Layer 6 of a small transformer language model trained on English Wikipedia (15 layers, counted from 0, width 96).
A neuron adds its activation times its output weights to the MLP's output. To switch it off is to set its activation to zero at one token and run the rest of the model.
A neuron's activation on a vector x is SiLU(gate . x) times (in . x), where the dot is the dot product.

Input weights of the MLP neurons that the questions are about. A number n stands for (n - 500) times 0.0016.
n15 gate: 215,375,437,500,450,291,572,557,447,612,454,588,386,304,238,879,569,490,387,368,402,540,59,321,518,505,417,540,438,728,433,344,544,441,720,643,533,652,734,657,208,225,556,459,285,563,328,718,486,206,426,456,509,621,571,415,387,626,533,792,440,509,448,368,275,636,565,659,476,471,290,420,909,371,318,578,279,418,386,486,627,419,206,671,553,446,439,468,580,327,686,561,626,573,549,425
n23 gate: 835,479,700,558,689,458,464,537,600,827,482,504,631,345,477,476,202,416,455,298,371,469,340,668,677,609,514,438,467,407,684,385,699,495,427,518,408,678,215,450,565,480,445,482,745,740,644,697,750,357,573,583,669,283,740,447,647,440,449,444,652,736,552,590,296,483,445,334,428,114,463,474,278,406,433,659,813,644,492,760,408,443,315,318,491,776,385,513,584,464,290,357,371,432,500,791
n53 gate: 683,388,489,382,364,567,645,619,565,349,708,517,459,459,797,625,515,433,525,532,595,636,366,412,503,737,373,518,598,345,609,521,206,496,534,438,445,511,594,699,637,741,622,667,669,626,399,633,662,452,493,469,493,423,504,546,457,274,552,600,426,592,610,593,540,552,507,472,348,481,334,500,641,729,693,435,534,550,597,607,57,492,552,468,552,581,280,496,378,475,343,479,496,381,545,528
n56 gate: 579,560,291,423,689,552,602,575,659,319,613,418,448,430,713,528,484,302,389,370,288,500,448,470,249,395,531,538,770,613,569,492,558,593,515,574,249,274,353,645,573,358,279,371,657,652,742,552,603,419,617,683,507,398,460,545,549,632,715,504,735,401,445,715,473,493,574,426,504,615,476,496,481,540,671,701,524,569,382,328,735,540,397,390,559,606,743,663,651,542,716,689,595,577,466,578
n59 gate: 461,504,440,572,589,592,520,388,385,360,332,554,454,708,565,504,328,491,384,476,303,402,307,492,666,643,382,365,534,409,483,575,326,524,645,447,422,838,807,607,531,464,777,484,605,405,352,786,368,395,504,516,744,533,748,366,580,202,300,433,351,595,735,580,674,857,381,442,329,474,620,551,601,513,638,654,542,259,575,444,578,508,589,607,675,508,644,432,558,500,282,496,417,476,445,566
n67 gate: 523,388,481,571,256,648,255,622,312,351,464,382,643,421,516,488,392,392,390,543,661,811,262,670,432,500,357,446,496,643,554,554,147,571,418,376,556,688,479,351,613,756,427,430,562,412,336,654,621,352,472,275,633,338,636,581,496,548,598,247,509,634,564,342,492,557,392,470,475,500,613,500,643,401,577,500,396,516,449,629,821,732,645,757,454,566,548,504,357,520,500,481,640,726,359,664
n132 gate: 504,595,508,446,613,443,451,375,575,560,334,230,318,424,605,518,542,701,612,517,816,581,528,664,320,299,677,636,535,373,321,475,680,797,642,610,240,614,436,546,500,388,474,653,644,732,379,573,470,596,572,795,552,551,744,578,409,611,535,496,596,363,548,608,387,617,466,448,677,647,346,232,437,714,492,382,641,458,349,633,616,653,741,702,347,574,445,318,310,475,472,588,418,387,561,887
n217 gate: 500,376,683,500,457,391,672,636,660,686,720,504,540,507,481,594,579,534,607,646,662,538,363,633,715,642,359,489,411,435,301,508,600,453,522,371,579,508,631,418,507,474,524,557,237,455,268,455,361,444,555,549,500,369,726,508,427,568,568,820,239,428,474,778,593,530,465,631,902,570,369,553,500,589,536,617,280,504,324,211,400,488,298,687,537,508,587,584,496,223,540,403,572,508,684,463
n250 gate: 547,587,752,539,556,590,534,513,426,659,386,471,473,583,618,450,544,856,616,711,690,783,504,640,151,495,360,568,459,309,523,364,537,561,430,474,946,434,406,683,256,611,549,787,450,403,475,487,549,500,539,492,583,336,622,674,564,194,325,491,656,527,400,496,496,609,456,107,537,819,757,399,282,627,432,509,404,759,528,634,463,441,447,470,308,406,496,350,589,474,442,587,666,352,626,396
n252 gate: 688,733,553,446,424,537,412,555,775,482,673,263,407,560,419,486,464,441,584,460,747,709,577,504,526,317,364,460,406,395,570,688,365,594,695,514,363,246,515,232,598,580,390,562,467,271,426,483,578,199,400,795,539,555,449,351,690,446,556,417,325,597,354,263,851,448,99,305,495,644,578,274,622,551,463,230,321,785,558,589,769,458,246,602,293,478,377,332,514,482,564,315,540,383,435,362
n15 in: 572,656,360,563,339,383,538,263,516,575,812,279,262,495,574,577,441,447,476,510,390,310,603,495,111,612,421,481,347,275,71,710,795,784,528,461,654,564,633,608,956,555,380,490,342,448,491,619,340,467,426,533,378,470,851,299,177,575,460,384,585,625,458,597,549,524,465,377,484,422,705,614,800,770,505,412,351,383,618,325,401,213,467,553,589,293,241,693,314,553,361,716,505,525,250,302
n23 in: 211,755,619,329,294,585,183,385,641,553,574,496,420,303,500,599,374,495,462,398,693,613,496,618,595,428,266,572,325,559,630,496,375,685,261,179,592,765,332,600,590,150,588,462,662,450,729,487,487,310,569,575,533,790,563,475,483,538,473,331,449,460,545,380,668,475,504,587,450,546,592,446,275,630,627,384,951,701,476,449,449,540,605,555,306,352,588,525,584,517,508,438,221,371,629,512
n53 in: 564,478,504,630,386,458,448,273,465,558,355,535,636,203,516,964,401,433,711,208,433,659,500,332,473,538,451,488,470,500,530,556,315,447,566,368,583,380,620,314,453,559,743,468,504,657,686,544,601,217,488,330,575,751,423,376,657,559,466,534,429,647,375,463,414,622,566,508,630,474,542,623,299,432,402,307,487,565,610,865,513,363,187,540,701,556,313,569,626,524,376,661,556,570,381,299
n56 in: 638,491,603,487,453,385,612,729,504,459,449,739,646,494,405,440,394,629,560,583,370,415,587,378,416,581,554,606,514,556,342,441,543,443,548,564,527,639,668,776,407,459,665,583,282,615,259,575,583,652,344,607,477,455,364,622,580,319,500,375,496,600,458,513,480,574,497,468,564,346,462,474,507,325,534,426,613,299,279,503,712,458,683,533,490,533,435,444,594,784,525,513,622,554,451,296
n59 in: 516,496,556,371,581,318,372,693,160,620,628,422,635,512,353,398,434,575,552,439,641,571,593,742,414,377,590,129,568,464,538,361,653,370,504,525,641,332,328,640,481,455,379,632,326,509,429,504,333,172,443,586,321,542,538,544,508,692,681,391,562,575,644,326,577,191,492,653,440,695,691,606,422,411,707,443,666,439,315,323,444,713,518,504,480,308,268,456,596,492,654,539,412,541,496,750
n67 in: 329,485,648,612,746,426,631,577,557,83,263,576,158,639,450,662,403,477,554,438,547,654,648,716,396,483,584,361,531,512,365,508,325,425,508,521,313,673,409,491,778,342,419,484,413,669,423,601,526,857,508,435,660,487,283,423,685,734,634,522,468,363,472,512,278,697,636,311,650,455,632,484,479,461,573,521,693,533,512,430,554,434,708,451,512,652,517,459,367,293,504,728,603,806,371,500
n132 in: 547,395,618,389,158,657,449,238,517,378,605,515,426,394,212,421,633,504,567,500,735,229,652,519,428,621,616,606,458,761,671,566,470,572,421,617,735,267,478,399,511,855,414,543,500,504,342,570,492,523,376,838,580,476,326,605,492,224,500,562,396,586,374,552,424,488,617,454,437,521,378,670,564,405,423,312,421,464,533,540,641,617,597,316,278,410,435,331,627,429,470,401,547,540,750,454
n217 in: 530,649,513,514,541,528,423,629,381,535,490,304,370,484,609,340,620,333,419,355,497,533,558,321,422,621,743,437,667,483,489,791,504,497,654,517,331,548,397,447,526,311,417,477,535,623,388,510,538,513,610,618,435,347,507,304,778,650,454,444,452,538,367,277,582,471,607,412,683,576,510,480,401,525,525,333,347,561,557,406,671,596,444,600,431,323,673,537,591,675,577,650,627,405,411,585
n250 in: 404,608,321,441,535,488,632,211,646,387,576,553,430,696,730,471,544,491,265,653,299,550,496,403,405,479,774,686,434,179,479,646,525,559,578,357,500,532,564,535,568,835,387,504,393,651,622,235,431,485,512,759,523,702,258,577,496,435,569,484,599,553,489,350,643,599,368,664,383,357,637,439,452,364,533,738,388,335,533,610,652,471,544,403,656,651,697,586,516,237,496,640,504,492,572,618
n252 in: 317,610,631,591,562,704,561,667,368,279,263,592,483,631,483,601,504,459,607,537,572,334,456,455,360,439,592,795,539,435,591,268,460,404,787,538,606,555,808,463,409,686,295,221,570,722,605,322,466,448,311,464,552,445,483,573,364,583,681,350,568,547,353,500,492,400,525,653,615,633,602,633,605,535,404,584,671,537,481,723,152,696,671,562,308,779,508,447,410,392,658,472,672,220,480,704

Output weights of the MLP neurons that the questions are about. A number n stands for (n - 500) times 0.00061.
n15: 438,386,513,439,471,496,534,548,459,697,591,468,633,521,392,643,561,635,335,235,191,670,525,432,553,396,427,449,645,471,605,423,511,581,437,471,629,412,361,605,657,444,516,443,363,542,648,354,346,474,469,438,461,324,764,494,558,630,360,521,382,607,634,491,577,289,577,438,352,480,289,299,586,602,370,549,544,483,522,378,417,387,233,639,592,341,442,498,391,646,738,676,510,473,413,681
n23: 595,505,545,394,478,613,601,703,411,814,525,466,502,417,497,473,580,529,541,434,510,547,477,541,591,578,668,284,444,336,523,295,535,452,281,168,651,600,607,664,725,625,157,532,517,447,622,655,702,611,519,239,458,487,604,647,543,559,554,371,472,598,629,754,324,340,202,469,372,367,507,337,564,682,431,411,389,308,652,563,608,361,270,514,439,651,332,676,535,298,464,471,396,467,480,439
n53: 469,437,464,480,677,628,718,648,586,365,595,421,375,421,347,248,426,627,372,689,589,478,479,496,379,533,629,592,632,171,545,513,551,410,427,570,408,504,601,297,302,539,496,554,668,492,489,475,717,538,507,343,377,430,494,591,363,234,697,356,385,515,607,337,497,521,355,527,424,516,525,620,406,541,557,497,432,435,479,200,416,632,646,435,322,528,487,434,473,244,418,511,428,463,427,586
n56: 398,509,555,603,473,564,552,329,447,486,497,317,448,381,471,373,509,564,638,540,434,285,495,393,407,300,621,537,591,574,485,546,613,586,240,433,473,451,476,386,653,394,454,372,558,308,519,488,457,190,620,457,528,529,517,385,195,529,626,539,286,374,250,586,545,435,392,342,470,518,537,462,339,699,554,365,540,599,443,530,364,541,458,310,603,562,606,434,402,374,489,439,537,402,491,593
n59: 322,250,655,488,537,480,542,575,392,540,566,637,590,614,526,572,612,473,391,619,466,354,428,444,405,404,375,533,732,555,176,520,583,439,603,570,665,490,625,517,367,565,464,629,626,499,494,653,325,555,445,669,594,414,582,435,553,613,610,558,528,315,606,536,349,360,380,575,394,599,381,581,311,476,485,700,723,484,673,749,738,427,579,479,682,383,389,579,680,577,536,463,303,520,756,623
n67: 551,454,641,463,420,730,477,613,571,704,667,710,742,488,396,369,322,348,458,755,764,612,373,219,495,487,558,454,637,383,539,582,727,494,513,586,413,440,511,387,479,542,556,647,456,337,581,534,380,339,561,538,491,591,347,657,306,593,405,538,442,391,530,378,403,406,507,565,399,513,462,509,342,404,474,496,606,352,508,434,282,435,605,538,254,570,487,454,321,331,661,574,301,685,552,560
n132: 616,583,763,489,353,373,632,434,551,515,324,289,416,403,546,583,559,631,673,508,782,564,442,554,326,333,477,553,332,688,394,558,387,565,478,768,482,525,709,648,367,394,474,483,545,539,554,751,522,435,549,473,509,510,771,510,444,610,570,544,746,416,742,457,416,532,394,598,620,506,489,386,482,209,569,563,568,480,647,334,516,634,364,636,430,581,559,516,269,703,99,543,374,422,644,508
n217: 490,519,585,546,572,518,424,536,320,444,582,620,403,568,540,443,647,474,405,577,422,502,691,475,501,621,463,629,688,666,713,509,468,442,523,524,636,422,422,384,627,405,416,633,376,696,409,687,490,512,374,716,543,541,384,608,477,308,493,484,554,560,385,286,328,341,616,337,555,734,721,556,648,443,348,453,454,521,598,557,442,676,478,602,369,408,552,541,413,546,363,460,630,626,546,625
n250: 377,148,566,511,525,469,644,529,524,593,727,630,296,269,516,502,640,611,438,540,317,479,462,591,499,504,506,742,261,544,691,311,642,431,579,501,248,499,382,554,428,432,417,805,385,460,111,651,505,573,976,540,590,380,477,429,523,352,546,513,421,611,465,573,615,496,587,520,575,538,492,619,343,498,500,755,383,515,373,602,529,393,432,505,583,748,539,275,619,419,449,450,457,574,443,444
n252: 515,396,430,686,541,435,468,566,548,665,624,662,520,527,486,591,597,673,461,533,481,635,471,130,673,631,514,660,557,625,515,477,490,283,482,579,559,686,350,338,400,343,500,583,491,578,341,502,403,581,608,480,583,753,486,407,581,472,422,596,419,585,585,617,746,518,591,471,482,610,416,504,474,385,445,462,428,546,362,650,554,637,501,521,604,495,508,662,574,610,543,791,676,487,582,417

Each question names a token from some text and the token that comes next. It shows the vector x that enters the MLP there. A number n stands for (n - 500) times 0.0085.

Then comes g, the gradient of the next token's log-probability with respect to the MLP's output, scaled to length 1. A neuron's effect is roughly proportional to its activation times (output weights . g). A number n stands for (n - 500) times 0.00082.

"oc", then "y"
x: 725,437,277,560,634,476,382,571,659,380,526,497,673,589,482,259,293,594,385,498,341,403,551,501,517,652,442,506,666,506,521,376,578,627,528,305,521,404,453,410,567,322,615,387,642,463,434,423,398,587,513,239,443,522,618,712,495,348,315,576,507,384,453,576,388,459,880,515,494,403,500,363,365,319,532,462,555,479,439,495,507,470,642,546,468,423,295,656,531,310,588,509,527,466,486,228
g: 838,507,578,377,608,581,526,505,382,334,453,272,658,691,586,408,502,280,643,594,427,418,407,740,531,631,464,527,419,633,378,442,592,533,439,438,302,536,514,306,496,460,568,401,578,477,455,331,636,455,593,687,597,532,611,727,544,594,475,381,559,620,755,480,433,325,610,503,650,460,437,664,451,649,659,749,500,329,661,561,511,374,274,582,464,736,499,376,591,528,221,523,389,364,589,521
Which two neurons, each switched off alone, lower its probability most, in order? n132, n250

" T", then "ues"
x: 642,370,354,452,507,517,415,550,538,409,359,386,638,765,321,432,490,208,246,613,500,443,505,479,397,705,491,464,373,413,433,514,560,545,710,450,431,441,474,380,541,364,569,362,497,650,550,387,330,462,604,264,513,426,459,481,466,470,108,438,473,407,553,474,455,416,520,467,575,340,448,444,406,443,459,465,531,429,518,561,544,623,671,556,513,322,426,623,463,389,596,292,467,221,509,207
g: 301,457,502,458,629,600,459,691,570,730,570,386,605,589,545,547,745,640,393,447,636,545,632,611,633,517,626,564,525,588,444,593,461,272,393,393,620,368,388,346,571,860,393,627,410,386,548,87,506,438,613,557,343,567,357,312,517,424,527,442,402,664,448,384,605,381,573,497,477,640,549,415,456,561,396,595,734,431,540,530,372,446,449,405,379,325,660,401,515,501,592,376,655,815,529,553
Which neuron, switched off, raises the next token's probability most? n132

"az", then " D"
x: 477,512,391,540,452,385,471,672,608,479,506,320,564,597,231,444,296,317,477,499,615,291,585,338,320,607,590,517,495,442,564,333,589,585,796,314,755,485,489,499,568,446,732,439,502,695,528,381,174,542,476,485,526,490,534,593,533,616,406,533,517,451,447,354,493,421,566,493,525,270,377,412,399,441,378,474,402,504,274,431,497,489,639,342,394,393,463,548,589,319,687,419,477,510,423,278
g: 187,501,598,590,676,510,502,599,369,556,759,564,536,346,474,392,540,601,602,401,421,450,305,436,460,657,572,716,737,497,498,563,601,583,686,572,367,320,460,733,314,331,402,434,562,354,469,483,670,642,361,307,287,555,424,629,604,684,545,575,650,510,522,594,473,483,464,474,513,268,362,540,549,553,765,292,538,430,321,323,503,468,454,609,586,344,539,543,777,482,622,354,537,606,450,597
Which neuron, switched off, lowers the next token's probability most? n15

"re", then "ater"
x: 556,529,379,412,531,507,451,529,472,371,330,274,516,527,392,340,325,628,349,545,526,452,664,574,514,526,561,406,442,539,472,572,569,831,749,543,531,314,413,375,476,440,747,339,513,558,480,393,262,493,470,446,390,660,704,548,531,452,383,502,428,323,458,376,588,476,794,425,702,463,549,371,334,404,508,207,424,538,487,629,707,490,547,548,376,361,442,634,546,500,505,410,518,361,424,337
g: 664,487,553,697,615,412,410,410,403,316,449,550,357,413,484,592,705,416,416,390,755,425,563,482,369,585,589,425,472,656,423,375,324,557,418,554,426,471,438,479,532,481,118,470,287,228,611,470,591,474,387,652,412,651,580,305,681,612,574,442,445,499,591,344,547,759,564,421,396,398,636,606,518,667,637,322,761,606,758,455,465,372,635,465,455,475,494,281,558,416,480,508,314,350,567,422
Which neuron, switched off, lowers the next token's probability most? n252

" for", then " c"
x: 551,444,417,406,563,579,250,670,707,388,344,302,685,640,278,531,540,608,376,556,599,384,456,541,337,613,582,330,556,513,572,538,484,639,633,450,648,418,521,394,494,413,580,492,674,611,660,352,364,469,429,191,380,459,633,635,728,437,277,431,514,459,617,461,448,360,708,448,613,425,644,464,488,457,720,498,462,473,575,395,409,439,527,426,459,316,452,780,521,481,453,442,678,495,510,426
g: 494,373,239,446,431,538,532,859,478,475,652,453,204,349,569,685,545,621,566,514,762,456,520,540,497,630,559,425,536,290,595,660,447,351,658,533,397,648,542,262,651,344,446,604,442,497,431,578,509,576,319,406,423,716,486,595,422,357,258,369,366,512,587,629,516,485,425,549,292,630,507,610,441,572,490,592,694,349,518,431,622,454,386,650,540,304,408,479,454,341,421,398,650,636,242,530
Which neuron, switched off, raises the next token's probability most? n250

" in", then " many"
x: 630,453,300,419,627,638,256,716,796,480,284,361,544,600,326,483,381,693,348,624,607,467,406,489,505,664,521,361,583,430,668,462,398,668,615,442,589,452,625,452,488,350,507,408,580,611,586,369,453,624,506,303,544,563,659,577,642,418,358,599,659,457,553,481,340,548,756,493,649,422,644,510,449,405,645,489,480,482,559,327,480,501,592,512,600,242,337,595,495,509,356,406,527,430,568,370
g: 536,672,389,502,540,619,445,488,504,287,447,679,764,525,429,453,408,242,681,421,724,559,501,496,619,564,414,555,569,629,541,410,381,523,292,660,528,338,377,655,358,641,810,422,448,373,364,617,464,409,412,553,652,502,663,480,519,563,372,254,473,615,525,47,475,431,616,476,700,469,336,658,614,306,551,472,509,474,624,493,409,316,402,407,334,341,490,531,505,462,557,431,378,460,520,546
Which neuron, switched off, lowers the next token's probability most? n250

" large", then " typ"
x: 650,412,459,319,641,556,374,635,692,270,508,342,595,562,294,559,440,635,526,648,593,454,457,384,416,612,628,418,455,262,478,566,404,679,502,549,629,504,557,428,509,375,559,346,711,578,504,432,486,465,416,229,456,502,458,517,532,459,397,635,688,227,453,548,473,349,510,517,656,384,437,414,454,441,566,389,379,331,475,399,248,463,639,736,457,313,390,630,552,258,571,416,485,578,497,349
g: 594,510,475,387,665,441,433,901,681,507,480,387,448,551,457,631,297,503,475,519,549,356,378,554,479,512,767,432,519,685,416,638,572,568,475,552,280,695,645,386,511,517,436,618,460,327,484,449,656,484,708,806,291,693,725,464,479,477,512,460,249,778,528,541,430,524,634,525,428,632,515,392,604,598,428,483,647,468,359,435,713,312,353,530,704,432,416,457,677,491,465,398,613,445,539,460
Which neuron, switched off, lowers the next token's probability most? n217

"B", then "V"
x: 656,433,390,352,691,411,451,566,479,352,451,370,651,691,365,348,487,434,434,477,634,424,423,340,276,651,410,536,484,528,485,411,547,646,738,436,363,498,392,342,573,369,649,413,559,623,523,401,311,686,537,346,469,698,400,555,575,421,236,648,632,433,528,600,474,352,749,495,392,263,387,377,415,484,378,594,489,373,446,463,447,692,598,398,592,433,420,624,562,454,703,472,554,442,545,335
g: 327,452,521,589,678,661,329,474,503,550,331,246,536,376,565,539,386,474,509,498,540,363,442,365,478,444,538,422,475,558,490,462,713,601,280,625,409,531,371,463,748,724,609,648,418,342,486,436,436,391,595,621,654,339,577,554,659,486,461,629,430,585,350,477,502,507,318,363,559,436,539,527,370,341,425,351,551,345,460,489,759,560,401,320,127,723,604,536,234,537,628,565,454,286,642,671
Which neuron, switched off, lowers the next token's probability most? n56

"ir", then "ty"
x: 639,508,400,269,391,577,452,481,586,335,426,372,486,690,438,503,403,329,447,454,695,400,708,358,557,667,639,510,455,454,587,243,630,558,873,469,549,598,533,353,488,444,581,570,475,581,561,329,268,628,387,307,553,420,705,511,523,550,367,584,496,490,424,396,492,544,664,575,553,388,441,365,331,307,402,426,524,699,451,441,492,492,441,468,444,323,456,536,534,263,608,524,514,437,249,536
g: 603,455,759,607,331,508,658,556,467,490,763,518,578,509,604,618,436,525,584,489,410,592,580,501,490,399,409,497,663,220,303,476,558,582,575,471,492,796,585,340,312,468,551,590,394,233,638,456,817,429,571,453,489,543,609,490,570,291,706,624,595,425,484,675,457,402,704,333,795,559,434,436,460,380,767,441,293,470,373,493,369,548,422,585,475,539,533,459,440,548,274,641,509,604,372,553
Which neuron, switched off, lowers the next token's probability most? n252

"ed", then " at"
x: 452,278,400,438,585,638,368,511,661,364,352,338,835,611,507,429,599,601,332,445,610,424,303,313,387,541,578,504,463,389,604,320,476,615,560,512,609,335,586,316,441,400,558,440,637,600,559,427,434,478,512,266,515,348,420,593,508,548,415,530,577,303,580,476,404,364,734,492,680,319,419,338,335,449,678,441,412,433,393,441,336,555,646,579,418,349,279,512,464,438,369,430,444,505,625,416
g: 496,447,509,938,361,368,573,278,266,329,580,427,417,438,762,559,501,489,483,316,525,604,556,315,621,321,447,500,587,616,680,442,667,536,344,631,512,436,374,451,551,372,662,381,415,433,421,643,833,262,499,647,389,252,439,395,388,418,490,322,525,513,537,650,397,521,669,457,305,645,493,359,535,629,439,446,469,592,454,373,498,349,507,589,425,546,620,408,313,555,589,436,483,455,481,546
Which neuron, switched off, lowers the next token's probability most? n15

"ature", then " o"
x: 516,432,437,462,632,418,358,493,631,283,600,208,723,484,345,473,517,514,296,679,508,434,727,329,359,691,573,522,600,461,483,453,536,767,727,494,581,454,501,429,401,421,612,489,743,559,506,427,471,590,337,265,485,562,504,620,565,470,406,591,568,422,473,455,287,339,637,706,580,333,429,463,561,489,687,533,467,359,478,453,293,522,603,544,527,421,421,645,632,339,441,451,468,423,428,310
g: 463,525,377,402,616,731,304,454,517,476,476,589,551,514,390,614,675,560,628,376,507,614,259,506,706,494,422,364,542,284,363,518,235,627,476,720,393,405,469,451,575,523,249,618,423,463,471,472,495,427,417,316,519,361,159,306,378,675,691,585,526,654,506,546,582,328,354,473,436,473,416,507,374,576,603,536,476,234,427,432,450,430,200,471,263,583,497,629,509,227,546,408,420,527,539,529
Which neuron, switched off, lowers the next token's probability most? n23

"ion", then " be"
x: 473,438,398,444,521,502,380,517,643,361,503,359,602,617,378,385,389,529,247,487,512,451,474,451,399,560,570,526,561,464,512,511,353,685,642,381,524,221,557,508,379,501,667,416,711,479,741,294,403,700,506,304,466,404,566,842,643,510,457,472,725,435,520,402,356,406,656,777,564,424,363,475,410,405,680,557,486,505,443,611,447,444,476,640,564,379,469,523,641,308,519,464,480,493,289,349
g: 417,433,518,561,848,761,595,566,414,629,560,585,662,690,411,536,390,433,516,703,711,445,542,369,448,458,472,398,420,445,268,342,675,513,608,571,343,479,707,368,603,605,469,636,428,516,315,497,532,580,442,572,512,374,624,295,619,604,572,646,463,505,451,564,723,452,381,605,493,510,700,565,408,529,429,461,242,439,554,687,612,409,802,574,597,536,226,570,567,693,573,555,534,554,298,349
Which neuron, switched off, lowers the next token's probability most? n56

"an", then " S"
x: 619,384,229,443,513,467,428,688,420,344,405,482,453,697,381,424,374,513,365,354,388,574,540,439,453,526,273,431,432,356,484,428,493,549,940,467,650,392,580,383,523,433,740,435,542,713,474,405,369,651,524,265,395,576,427,468,400,546,371,467,554,418,498,398,466,608,656,571,649,249,476,353,492,343,660,606,455,556,425,441,436,329,479,415,578,378,426,506,449,464,554,267,541,517,401,448
g: 586,629,711,425,711,512,506,700,588,429,513,296,738,390,497,374,548,629,638,684,494,521,410,306,612,543,552,740,327,675,310,503,368,525,568,496,452,385,501,347,408,473,705,539,625,670,374,534,800,620,553,414,542,842,444,455,423,498,545,326,523,532,609,590,549,491,436,537,436,457,676,572,772,547,738,359,515,373,369,614,354,649,463,447,566,540,554,573,507,596,206,403,445,535,540,561
Which neuron, switched off, raises the next token's probability most? n15

" in", then " the"
x: 571,400,260,347,562,607,319,712,759,487,249,432,573,683,396,437,417,673,357,471,559,387,430,446,532,605,457,461,558,470,698,450,367,704,581,490,634,491,614,436,516,329,550,397,588,564,587,342,474,666,389,294,582,525,512,522,579,408,442,592,581,469,627,507,343,651,694,479,635,421,728,621,423,464,663,476,450,510,571,338,396,498,593,590,561,186,410,641,544,544,391,422,520,397,606,322
g: 562,468,470,237,393,729,336,674,492,660,386,414,563,229,271,609,355,472,524,758,517,502,323,572,476,521,494,567,664,490,406,489,511,472,426,469,686,483,320,515,323,436,519,438,853,703,642,480,547,465,254,366,527,437,563,440,553,473,511,525,397,385,330,522,605,347,580,452,591,583,484,539,513,534,464,473,541,386,267,448,230,572,675,596,635,580,505,509,530,720,617,327,735,704,628,508
Which neuron, switched off, lowers the next token's probability most? n250

",", then " and"
x: 483,351,456,370,562,365,333,637,850,474,262,173,648,700,426,454,381,612,302,422,723,428,548,517,486,613,468,396,471,378,655,489,387,698,504,436,577,637,607,406,511,399,638,323,671,646,617,391,444,545,442,372,417,548,619,536,597,586,432,445,552,434,609,484,448,338,645,594,650,372,460,526,550,547,687,444,523,325,503,511,425,469,555,481,525,326,317,622,550,498,437,315,435,480,621,378
g: 499,540,781,438,555,331,592,330,673,447,677,465,492,568,606,429,495,302,505,282,414,380,699,682,510,557,560,609,415,560,652,416,531,632,229,422,312,589,504,322,409,593,480,593,601,688,617,521,766,475,428,737,476,570,569,617,304,534,605,449,327,461,352,347,503,530,649,468,539,577,164,628,428,600,365,531,461,447,508,731,337,472,600,297,545,519,538,371,356,334,588,376,478,527,568,321
Which neuron, switched off, lowers the next token's probability most? n132

"o", then "ites"
x: 384,368,297,515,723,464,434,567,616,493,460,373,652,646,256,369,441,348,455,332,604,393,560,444,517,681,434,434,489,428,552,575,562,666,645,388,425,350,641,477,437,461,613,387,807,661,590,377,469,574,473,261,487,550,545,606,604,517,251,446,539,304,524,367,406,451,685,600,641,503,399,383,493,432,516,419,470,489,377,503,366,355,573,612,586,293,298,708,559,358,509,451,502,469,336,330
g: 603,628,583,630,416,489,518,576,310,589,490,462,561,540,450,561,361,389,673,479,424,428,643,455,575,283,684,272,607,533,594,464,518,520,554,578,713,245,424,638,783,632,535,583,305,609,396,326,297,566,556,519,753,411,559,661,495,545,236,714,392,613,313,342,413,383,644,528,514,318,364,490,543,360,495,650,610,619,491,447,717,314,647,553,615,589,569,406,575,454,744,422,555,458,417,348
Which neuron, switched off, raises the next token's probability most? n132

"ing", then " over"
x: 603,267,492,351,645,506,313,556,592,521,497,349,751,558,416,440,448,557,389,595,576,589,528,362,278,711,526,593,585,295,632,493,469,682,655,392,680,356,691,418,315,454,435,408,555,574,660,360,434,546,422,221,521,392,484,609,606,647,368,400,550,454,423,575,481,482,712,508,553,377,487,415,416,517,796,471,441,509,574,439,279,486,477,561,490,245,329,570,475,446,423,407,554,534,629,385
g: 436,355,560,464,442,128,380,513,366,334,705,753,397,496,376,504,500,442,377,591,579,609,575,615,491,547,813,540,487,468,716,608,508,626,536,533,413,731,351,491,524,553,407,422,720,528,549,668,465,430,682,438,495,464,518,534,481,369,465,559,581,627,363,299,620,421,663,289,285,312,600,438,379,609,487,252,596,391,384,643,498,770,645,472,564,302,518,501,498,351,642,611,415,411,598,518
Which neuron, switched off, lowers the next token's probability most? n53

" 200", then " album"
x: 530,273,405,359,632,556,399,510,603,282,541,475,570,681,305,394,452,426,320,525,628,410,396,404,599,543,533,515,407,517,645,474,494,503,558,695,388,420,591,362,415,371,678,372,600,550,579,322,325,672,385,352,499,573,672,733,401,504,329,595,669,460,623,538,368,410,563,609,501,394,603,502,423,330,773,317,363,463,437,569,345,696,567,688,403,432,364,616,491,396,403,537,511,467,436,298
g: 517,532,477,574,309,543,477,198,584,676,623,553,547,566,530,699,535,765,447,317,420,568,403,424,632,537,394,242,623,258,518,414,234,379,554,361,465,570,396,707,448,413,653,439,658,496,557,684,447,598,643,305,296,651,407,511,528,429,533,500,553,411,251,543,256,444,475,477,603,645,510,284,671,481,538,432,575,489,424,339,505,572,566,384,270,592,335,666,491,485,490,280,570,371,383,434
Which neuron, switched off, lowers the next token's probability most? n23

" re", then "pe"
x: 546,489,547,378,422,693,411,471,695,338,411,409,698,703,338,273,326,544,435,499,569,591,344,532,252,615,439,393,559,414,562,656,517,622,484,529,660,308,492,537,418,371,578,372,587,497,565,208,347,517,375,388,496,549,554,569,649,455,289,523,600,335,349,430,442,387,618,447,652,406,460,429,548,354,406,450,568,421,553,479,492,325,640,510,639,302,405,629,676,386,367,386,537,556,344,305
g: 595,572,631,547,412,368,327,433,319,338,565,370,591,648,248,502,373,437,570,456,445,505,406,660,582,548,541,739,582,395,578,394,388,485,378,509,591,639,542,421,513,355,357,329,579,528,729,484,545,410,668,510,328,321,524,556,692,402,935,376,391,537,319,472,777,668,514,467,520,435,315,589,683,667,473,359,637,544,487,478,616,647,510,613,605,578,626,651,497,356,562,712,666,483,482,484
Which neuron, switched off, lowers the next token's probability most? n250

"ut", then " track"
x: 539,263,465,574,342,397,499,436,534,218,512,386,584,717,444,305,315,557,563,613,298,493,672,425,668,552,652,595,587,323,429,347,577,614,596,475,578,433,604,311,541,466,486,414,437,621,565,391,352,547,432,420,458,717,605,546,575,481,296,619,581,522,546,529,591,382,826,543,474,292,551,325,394,331,345,446,339,448,475,534,395,521,595,527,445,302,455,576,700,446,419,324,534,544,420,401
g: 324,400,642,494,492,599,505,527,627,465,515,509,765,349,493,573,512,233,516,351,504,366,478,437,469,437,150,535,519,487,319,690,211,507,406,556,341,714,744,610,763,566,552,490,551,407,556,589,546,509,343,682,263,465,555,485,431,615,404,565,577,592,571,587,638,686,484,455,537,343,785,369,432,453,653,441,514,518,405,182,267,488,473,612,549,566,530,603,566,575,509,513,499,370,334,560
Which neuron, switched off, lowers the next token's probability most? n250